Layer 3 of a small transformer language model trained on English Wikipedia (11 layers, counted from 0, width 128). Numbers have three digits each and are written without spaces.
In attention head 3, each number of a token's query is one row of weights dot the token's vector x. The head spreads its attention over the tokens so far by the softmax of query dot key.

Query weights of the head. A number n stands for (n - 500) times 0.00035.
q0: 475471667490704312562432318487569461500651499506502491527324634741646762397318564356724549284438545412650525595602496736296525535224557518330541785540609521513536679162578553490396648735581366516478351579542551631081478489474418610375485836476549367622586466584531577376366563504677240655470380407523639626212461510493630513572572442481399259514546651533578387547496624752584595500245
q1: 599584663452550496357600582496469416609528585523325432438518414584415526694611434423472471583538504542642588716462550445424447450353416521534528442294480384481655488682633619489454590563453459530332584458546594378478577580534377456595635561413634406378520487522419337310430570412431583453623473534412550653407574351506639516519594391474499585560612443554456466677455529537473709498296
q2: 338399578541496571449458413321364586464488618432571460410292621697477473462486446550446591393452481349589637537513400651438560378534578541324453409543470500466712410568397608558349494420631486620437492455604575543500526493598441353507380399355592398445617623561450609486562499320503464374471535510577575424500605595467536591493560456527477379489366564467461456420582567441474533428743
q3: 540613257262389634410627695435488485616406387457379662491645475361434258467492368541295409572508494566599440417514494236590544636641604597633391296279423424561504670639608392711635504292433723525627559279491424483627712394508498396647360462673588654632472700588491520642581314460251768287609701255567354416694633719428467536303628577533581661531350511563377561421658485467482419455735
q4: 433471464594577406714655485308568429456561488456470472477513225799386538645499400632579614439358636398441540628451558529463421668521457450566526563521558598576609652326500374479441540636504577470604301443678502633274351451770440263484341538454593519547471663639437640488472393586348325724357420362449344568509405529639464525475333538525469502535530541485609646470385619711400479484413
q5: 442677554524454566490728583364545540572287488500408376600615480270483413510299317412347570475394696362567599312551350607555608521667819599758370496532568415636532581683638301761545446272409649479631644478582391585695645351610346527591486435458729519400270616497317505490597449420493629675450545299316441629469636211595430460597525570455424368425577735227357304736697523562606609688437
q6: 477351459276340656567534635286518400835545615615570420477565600254530479479532393645587344601668358607466375398507601354726528649659368529530381256496584331481425393746571622316619513457376374768692719192368591391629659607634479620362467204603492600412362381648498393469408461457170581592429687350429758540543470466613494652474433732434369647523572547626360606509554507336567286422499
q7: 246574590428613429383418536553644566333399603496576551434428222649482455442477635679658588329691681247462491550430508729592663696404399583311471486702591372414377626458467473525346531572636299506405278726653584570316355603579402410488573581473375255753527632646579644516367536710554177566515327498534482579315413498305643378556611366604548470675302593598692655545528575478521253420496
q8: 357474470505485492522367207489540427353615540453445458446460467754528730401435377387559430396567650753514735394687687547488416528523311455546308295389541664585428481431482508536558483517477581409467367777443445451459564254529237322675391441465486465436546412441452250426266841601504318448362408392441496519567749533654492386513365438546505469532583481522507335616349464616488691335595
q9: 585700473375492967470462542560711271879548447691536363718571526454363442396555522605513383469712303603557509444535388317477466461782479718400394346430405300562370415476346583498647608732562328531449648310574553301601589491285691389441557407524530267558576462815536322504386557345392675479543559441529484686646563594397621564340615507713380586558632383593428366437451317577447491334480
q10: 422533528455602556590541494641475370499569662535548454551498577434496351544696480415406572517532456666380611494588527374511688492675288279641315534587463419186811529497585182575328478578368817534382314486582324401661543566472468505484383575524534433514450462577582403741627478576397409424525387502538592516417535417571542313493363588556501515606587478273434512556566452489497538379505
q11: 467650348446091692212624646565388570713478434387623636416363445333478622447592349539642572640639540509524222403623380359588564580357520688505548259608538555570517473898370739416501671434398456650545616229513558367625419385450467483834469448517408626300416519512401421432272370465479649583449549477442591450375663419280635609442612520515673689401428710415576576567663439358570382662293
q12: 496512428570417530390481588509615643723550552683498280292556408466468455503402196645494331538409493580312553348401419969606224468487524510457409311647829805635574612610500527479543472530590297664578282351395400390448498446565677588376470239362491507539508446475334639447503628837588589443235304504721328681506509685729320543249583705409475431454596669317717460615380594624447368780402
q13: 487284524243570501446643573281366510472462387770446527431668490724552396593498410470321603498617414352638221577447608267736583635489476352547501530177559472470306617622496393688546338362413459777448581289628431512549558607431771905558712521569395385582318321423622518436462582305571645285525646494397593521498672472503498444403388483603497282480511393634588370448525605234638364720291
q14: 331576420458457399589472423605464445661689570363408693600396582920558307407273737544775500566642475661360600660491444687519553499540239371339290550449521730245683623628735190520513572408609435633478042608494367735382182486423570524554597524406593216568548314512582370484584587700632197439385374548463682447370509560594451274687515646553680404355431843523622641474455410855385653568321
q15: 410507435463449738713743483543503507519550380690521508392491494334487569779665521485489393672455685272449512417580436536547498451368721656598473545260490090626611471584567506292635591513469448619516389478578415318364632288198638468602377657358559523448466373458658526668624361442444672587656433476575563462762335447577520675368416468362597565497697495573553656422483383390603520451535
q16: 715594807476752411511484383656474548349600420499502763458574536535599519405473694253599597197465562591584572646404437629396330447518497383571549662767357334550532649349691346277449530790562581504504400687636415657463524347535548459440304237435442237336538557244357676218545490712776066761514269568500565538761251493516586407510398392520689356616550469492489513564403634512457563319472
q17: 704655385540582427263451332342514565539408448114559530377335555268519433450511356503537634312587525578624444514407615416443692429505512714585464543601422519471575571605273836679472483279486697437559825248456681554627657821661298582230470464550407584415359521442476368581351458469514390486539745467554646377354605500278539530709558395623624476297343520406459610518689486713424564383342
q18: 567545419421407222529459638564771572557746656409464526601436428544300628619464430620477825524399588470208456530438431549557570740485325545288613106824540630622727556761540403613360437399533298720440379586758530465357397459625482570761268393472463593318189645591311542471528438439457401477399740579441235563405800479465630602508630653400636504220551589551553569474553560341649360355671
q19: 462671314543663568493534426611439385817708642504250356799544577449248385545644442551751825622527726666676334422508497183477786417468341532618540365624416448566710413553355444558615429338535462390539379459579530565485435368408900229662488663350647533404403395301440233450478302484424562504496555680351616689496650741636575733171755537382575329614619671431514678328564395394672760421616
q20: 487330656640243550462482203512583611477588438314689509333262478646398511432363653416527317492314416484565622421383442508544686417522344545383548667419425436562648688488568606645367498684585617375246562597470424552306619376482576530776517584424516569385477340593319751248470650486659498345385481404296423610446480392564476479513237406525644537537288449871620537544615432344421671346246
q21: 265599400653621463612568371410633722587440566440538774400285490464709266547539727445603618409275648383391459346589614480601368544503557461721464486706546561246538722269858393477518378316509213751732801200414644760325475514739378700584569406643378184845858483604337447455676598425570575569522697311316816701406546665513623667593566419478544573653403609732358435355253276600403587567322
q22: 158584303676535357675602415619542475463525281491561501583371504289512656474581645402612487490572430474276573458381247669501571473737680538519425464448527592390408413516514339422666701479312412135456342727629505536421444473525477429618302631380424537241599343406426531542430562689930697468575533686465526279648659537646692441497551251425472240585514540449796579575483708543603451633550
q23: 220724656531698403664467446569492412459463548715619812375181299706185592412400443553541848198415434325405392134505268394361475598413327616275552267563461537719534501413586709689738488419507503362569719594582674588624484444234687594536626458203432517617627433615268658202521546468479418399540578301239587500560485348398532455382548263574552610343413326517614375430405932441393399219395
q24: 310608353573679373342636662789696342576411514420496433477432785472601483640383590589611440500484456538292456653332270543587470465555538767246478604364365359407293264430553414518582567431532505262481596737423544542498660420418362608458383498514602484450550365611416418349513769448546552879291416406586302386240340206663466523542494336536415542515589269445385756484500401579445623369542
q25: 434499364533592782508486468463486326465208567506311421633683606420623357712543594323434309748474695605475440246345829290315387441392450362701379473543563468595570288862496536586570785425483437508559496467612559669327646304497638435604760427593548454484422513633594638643632341587585491626558676271587558597365503520369511502237566389501801687337472354514453620542363193186446551593331
q26: 654312628242878525645368553529443561603301671469558288520370579592607739561274459703396588251450450552553476294444424554445391383478533443559514545301650386394573362555552502901706622347534572548387348555365581407352323667574532273471268490495534739330736621624538524084375548168318550428587549591549332509484558487431521472504430405631576452428525507531696447502497438424561646356422
q27: 490436402602379256490487408307451528519548401325589560544556490480526609383394683480563437286399601489272531859650488346380561618471529412267572359482611725329263546521592531400587390601577598335761342388730586237514348432642478602572468508662455563812477566246569496284384418507315543289495691435390476462538102697389736548622338461516446212453697399617376459356505465502682618268386
q28: 593418445375333344626496458587415605711645502537683477670391456627554415761242435682547485770464635522526424609557652444487475452649483771500448335339439357614748613539455523557352307591368429489252414607605270562556470622820316548526537202382465589625655591600376563555577536437702478516443566473524513407408394853548701481584361600451435354644652707515741509189346206148470327592546
q29: 509538599480240511579520466321539285586499347655492385584229610325748513622626231582501465500485669504534476560559578342325486339363547415436386574449528709516434432668647538434570568531393485525596477620395427348486417495463457361525371500441509359390616466416847576473392537538633705487559452549591379456570469643455704305556580378666680382432656576539406623772504575665343394423225
q30: 415419464434576350638476402633624672596522571426568579538595289250460690648404422636420726437513278394560362249704436370342643373517656407487676518408551544283471455271571597541362599431259610691601518275575431582529492589691209721434749623619425317430509473469635468433633572478480369313666714434293586419732302500549684492386725659592508656295649649648485465677631439645546466622584
q31: 460331651454653419421516324367304597678483502463428460912449642322426613610531865551511334351467489610571376616355603566632435446657257379533372642813681590521644209499532601465593591634786646716452631507587301513281376279484545364189445389385599609269604548266648565602518512466708475458456314406429520420545515566436628767331374432506493599429429765398584572299484105424671479793504

Each question shows a short text with each token's key, already scaled and adjusted for position as the last token sees it. A number n stands for (n - 500) times 0.0026.

Then comes the last token's vector x. A number n stands for (n - 500) times 0.013.

0 " ": 613277630692339537665760383365247476348443522096444139445739495451314385623499416491412487571432
1 "t": 789630469667393550591559447388323498348452591242410166433693492413287455615557434497412512639407
2 "ell": 587785467575435499547665360376386480350451569286412211474690469467371344602581407522477365631547
3 "s": 346631434496383465535513386429459492449353555180470180427707425410419364583545452494503425650412
4 " her": 356512319596385406486603376354351402378383618185421206409662450410418400552485525500481384673488
5 " p": 358388357372404346405717539330287445412358555238460060439673470370374376618539445475398480585427
6 "ri": 662358379262469303384605512278353475441342512150367272442721560499366433642605443521444437660540
7 "son": 776487501364436404423618398377343536394392548272505209451682496378378516596552492596474438558505
8 "ers": 612679527475543389427627502390403494485408619174439132403685487390407435566556527552445434611519
x: 320576730582625403624541471394494479433408529512452523586583417697561573477471583354552611412514480412431578580525380647557384433502381394462569559474387628403604590470576274446582554668563432375400289625516358598480590505621531267532297600341411258442541572505495636373580405701215494302462388480416553619567494514337469396676465379545453491613606466518611584613391598458562354471538
Which two tokens does the last token look at most, in order? 8 "ers", 7 "son"

0 " other": 563294630560379660635579383334284373358437550205440091398629457438429452599548429552364482611489
1 " in": 612399542666263501625629400316315414408349606140462169573657482399421425590421477493458416624457
2 " Ar": 604555351660259441499674425317285384429400543198372072450679466417383468616508448551478476640471
3 "ab": 380663370552340460555592482356341384403485542276465201374616440427271484728480473446469478683476
4 "ia": 335475363499340378542586518344409406378413618210447165442654572430375395717572482584386551655481
5 " (": 362419387377571373510654525315236352338360558090478124421666503432433349620491454477383518623480
6 "in": 654314454374479395512612498382365386514407589217452249506650539362341451669421460521433418685369
7 " the": 577411426393533269500600551204459362393354590131412178421695530494429398547490509502487432612436
8 " English": 595604581322582368418581429319361356427400634193396134309635465395414405571553486591421459629476
x: 512352633540597406494414525429505389550402546374505455394560597574680434482292566547574566581490551575567636581457485616513340455565477465606553685454356588640661454423636336649587731548446406582343432605502317593551523328530274260361595396500415367525596440424423608416490541866321516467539585517507447609601472588449501442549662306518514425710466537501529494618439597550282426544429
Which token does the last token look at most? 8 " English"

0 "iya": 620385636589404562600571394383332446392461594135478154473684540408316467669548474534432524638468
1 " Jan": 609454522593262510506690418394308481485337607260455144423653458437334471556547426533459352598422
2 "at": 490743442614429536606548492391363418422461529275421190470625521370322457665495387505453493641427
3 "a": 339632476533417502558563416370397499422401595237476186407645530386337386611564436496484557613464
4 " Party": 406499406519321435545563501392415549514427618252439211420570525389392509553580450603479488505487
5 " |": 400451534410479354574663484365290370383418611102472163459679557425473382526531479488469460588440
6 "\n": 513378443311589369546666620416276376375328655056400166428650491469463364549538451499402487578434
7 "|": 580450522385534404534722570482319290359311701122398121446639565438501482514494429405449399576406
8 " 19": 664646636363636510342711444388320401464386585203415100369594466556397379611462453444386444647418
x: 606452630524624539467466445444452478528463665354524438569681431420635418437357600389684431445413352566805502667521551492478318535698458274502428498526472652481441496371606470474625573485515564654515529456535446669450550295469483377463451439481493218571679538446471495520533586707439551435230461596469738664676544674279322521554442563521468424465476526569508440520380513628399469480512
Which token does the last token look at most? 6 "\n"

0 " Le": 567288642646289572654711386309282462378369621289388092494687487445306491663549461513434354517409
1 "gen": 641554556609344555551629472370312441448370604303400306455612512392448483662490423545503462599387
2 "d": 570664341547325496540584472435335442416461557305423208458589393309312365648533454451414520648417
3 " |": 501633439450398392605636425367271376350421583095464159467657558423480394517531468484453452595432
4 "\n": 383538291494501355595636588406269376352346624070398167435622486469468380544514449484411481577436
5 "|": 422446389448466416590682538467315285340328671137388120443603569438512490510479436410451390582407
6 "-": 469353489382523318404733532320363385350418569189366082422652481466500413654484462472463486532351
7 "-": 630394565377579330352708570308371406348405557197375076427664491462476392688480464482467477541346
8 "-": 664558622435632353316685599324371413361398549198384069427663496455466380696495461487471469544340
x: 489526564559462511550273573470361446481367582346530533512740275650549474440447595284724426553521386441627466564601511565356431539533533264528444550456515558398551536600551267359513483606543497456691437519385502646475344351478445391284451392497536416530601528362534587346566498659540502507566569571662734437636529598335308511526581296616676500476501458502516428529523457489279587619484
Which token does the last token look at most? 4 "\n"

0 " control": 550329675611339688657616389412342432447403587227417094450652509457442483620546408589447474579506
1 " con": 702442561756211539580677452243272405323355579271415149483614512458346421648469436515401462653542
2 "s": 528697440592327522533550407394456510447346551164443159416717432412417384601527462501484435664440
3 "o": 303706370575438457557551451274444511385374485267424294339662484466332376720569423551450533695434
4 "le": 264435337431434435468657439320432558320445596199413198470690539375318438637595523579432465713486
5 " to": 359469375438387384445647439262387448433347616174433147514617457374461414546461530434386442609465
6 " ": 539264401270522349362746484300281402357416574107463141422747508463312372622496421502416484608430
7 "es": 705503557409490350451573520343379459425375590155477148430699466413394350649566427547432468678492
8 "ca": 556611644423605337437595551471398408463417609229425266472630561463382379747614452506489536623495
x: 566491549629601579711473542510519339286453556480581477492579454676583477409384673416728549464476663491512563619433435651458413314392402421602447502494492547633446609364421391272467505562501568470477292493492480569614560304522563368446673492420355414465564420606416616484520478680539430303420440739687697368483286523473568324668321580286609493582556322521528353564567551479446668475387
Which token does the last token look at most? 6 " "

0 "iya": 620385636589404562600571394383332446392461594135478154473684540408316467669548474534432524638468
1 " Jan": 609454522593262510506690418394308481485337607260455144423653458437334471556547426533459352598422
2 "at": 490743442614429536606548492391363418422461529275421190470625521370322457665495387505453493641427
3 "a": 339632476533417502558563416370397499422401595237476186407645530386337386611564436496484557613464
4 " Party": 406499406519321435545563501392415549514427618252439211420570525389392509553580450603479488505487
5 " |": 400451534410479354574663484365290370383418611102472163459679557425473382526531479488469460588440
6 "\n": 513378443311589369546666620416276376375328655056400166428650491469463364549538451499402487578434
7 "|": 580450522385534404534722570482319290359311701122398121446639565438501482514494429405449399576406
8 " 2009": 621617601352554499462678478389290426515369634135455172373596487477387383610386382497462490636456
x: 580464659503635531512465382398347465540436628400390450542666446445699417460398338366693437415355445570589553647572540537467370422659500363495438450494441518556544507273684455453447695588484580519501514554498555763475551337621413395357565317457522285582510629433496595375521476678470525569386468596568390570709483684297403465674443594562598404616379484495406456572365548571261411432502
Which two tokens does the last token look at most, in order? 8 " 2009", 6 "\n"

0 ",": 533365581575381541645564376369344489395378573103517093394718484449443451568553569518478459588409
1 " but": 632473552635359540602648368351327431401423564161505133451648532461517413579492486530458484613438
2 " Z": 629652391561355416507680452313298380424358548264474146434661446434367363675443417524469448603407
3 "ig": 376624354593328383508601416319314396424444522307410210451630569368408468732461356499470531550444
4 "ra": 332489350480381404489604446301384382407408528223431263444679495477362388739597485526442453661368
5 " ": 325338308369491364400767456336273409355437561115472146444741505461323378601503414483407498571428
6 "t": 701260477343453406518606501375335444375447613277419152426691483411290446617568437492409518634420
7 "ell": 798493503413506441403646444329391441368433578292427199460698469466363340610578412520470362628540
8 "s": 581685561470538374506536441375464474470356576187486177425712424407415360582546448492504425648402
x: 394635754489736288512489430357340627342579579564510577536473429664457549451446545350591603394486410414493504674472490584417534505358390387524530626503479433403551549391638459335563442613576450308365370562503547704408455504574459391507424474312442253536567540508484687348516463708455359373599343654517559506465521471406535465684417304561447326655638471549598436597456642668353557467455
Which token does the last token look at most, and with what share of its attention? 7 "ell", with about 60%

0 "ce": 672385599612393528569538358437432547373391607211385153477667501467419537657554429465504469549511
1 "ship": 706580540665386588574519427387370552405443584158469156483718465461361487605532435579385471623545
2 " de": 642676411655340469521719454247314451369402503229514145562747505518367448666565477488420441660495
3 "s": 352616415552346447564546395393421483483358554142454140404718441374413346570543440511497416678416
4 "ce": 285461267503436400519599412348376479373393608220364145463672535440403472703537424472508432605485
5 "nd": 389211444435388433485628458400360469433432545289421168392671502324318412580507434503418429568420
6 "ing": 650338444388442371537565435337445487420423574121515179450726442323349367642531428525446485662452
7 " into": 611386450331511282480644463330375367480376594147499140489668449368416433571488460508429424585470
8 " the": 625515497378589285477607562223463348383344596120430182413706533492426403554507502504488423606433
x: 514533565620496434492369463326387518518576560434472511579578378403518444511335527461497521592362389605516575578479520505444449531487428226526494378526422622540408513603698547509510617487470486430424386491424499424516514354566468050458544452452450309469520472353484708340510359698484372417329543499643534490678615604378574540512481416536568449613476482477588472559297481344469684713509
Which token does the last token look at most, and with what share of its attention? 8 " the", with about 40%

0 "6": 653313466634501471666623412510330469411459571141424190403663483398389411596511449518376505614500
1 ",": 630454501590373497627579358375357477409368563101518107377723477447432432585561564518480472587415
2 " 2": 641644326621484369577710428434301425402377553166357183422613474479410402620435441517365494598455
3 "–": 451709303439393417624794537390401526385423578110376120474612548463426403645616493550362468576445
4 "6": 238506386386505516538737437449290416475442550137427252434685475381393390577485455523390466630482
5 " |": 377434561420463344553671414346301333376430561085468194441670551422465364543548449486437465572454
6 "\n": 516370438301581366552667603404276362361332628036404163421643491471450373560542434488415494560448
7 "|": 597440522390525401525725540464332266345318675105397119429632575447499479515496414401442395571413
8 " Lo": 682609654389634319319647611324356357480317621229358088496639578529384401695510462543431433635480
x: 466422673563656304589348481340288332521432611501591327485687543535553503502514747506543477591376351488671321540486418631367375496513421276513372416455492401502616624600492404595704640491485610527529277393618397464606508366545595376445343344364417501480507544527438654325476416637427424302369489597612702428382416504456478388598525477542546596515532565536567444616304516391415615371389
Which token does the last token look at most, and with what share of its attention? 8 " Lo", with about 20%

0 " with": 448344565625347559643618304339284389403443519148487139484648453400509391585485470514455486603464
1 " their": 627419559605298569598660348362296392352378603124397086415697497424447416515537500521498400641449
2 " father": 643626472736348470601642382401285402377432588248437124373582439408374489546540468571482430580515
3 "s": 354621403535362460540537405390442470437377546154451149436715422374405351577543465501490424669410
4 ".": 441565376490442400561633399290279451441314604172468148490687560428475356486630495591499509540426
5 " E": 336406282376487303420663433259338301392355639221375091483762443425334378622521446554390493613365
6 "n": 584320493347434345366584450359374480463374548284432155368600390398357436616524502488416404743388
7 "r": 730559586339534394368570451367369379443487497205419202429713424398349400636562463461423431698510
8 "aged": 555571629476501388500586511436443422487538663208488226477604426403417336570523551521450437653514
x: 558484543576527269493311472518512475462450594478601403476441485802614364648459472478553586476367583589376539587549453487383402452429498530596387595607544806602489439322626496600544829521572389440629329672391566597629555356395565330470605503598556113624565629512616606423528553762627373513429492494581468553507457668443484391697574464395440587571436368542411438597272489505556335514579
Which token does the last token look at most? 5 " E"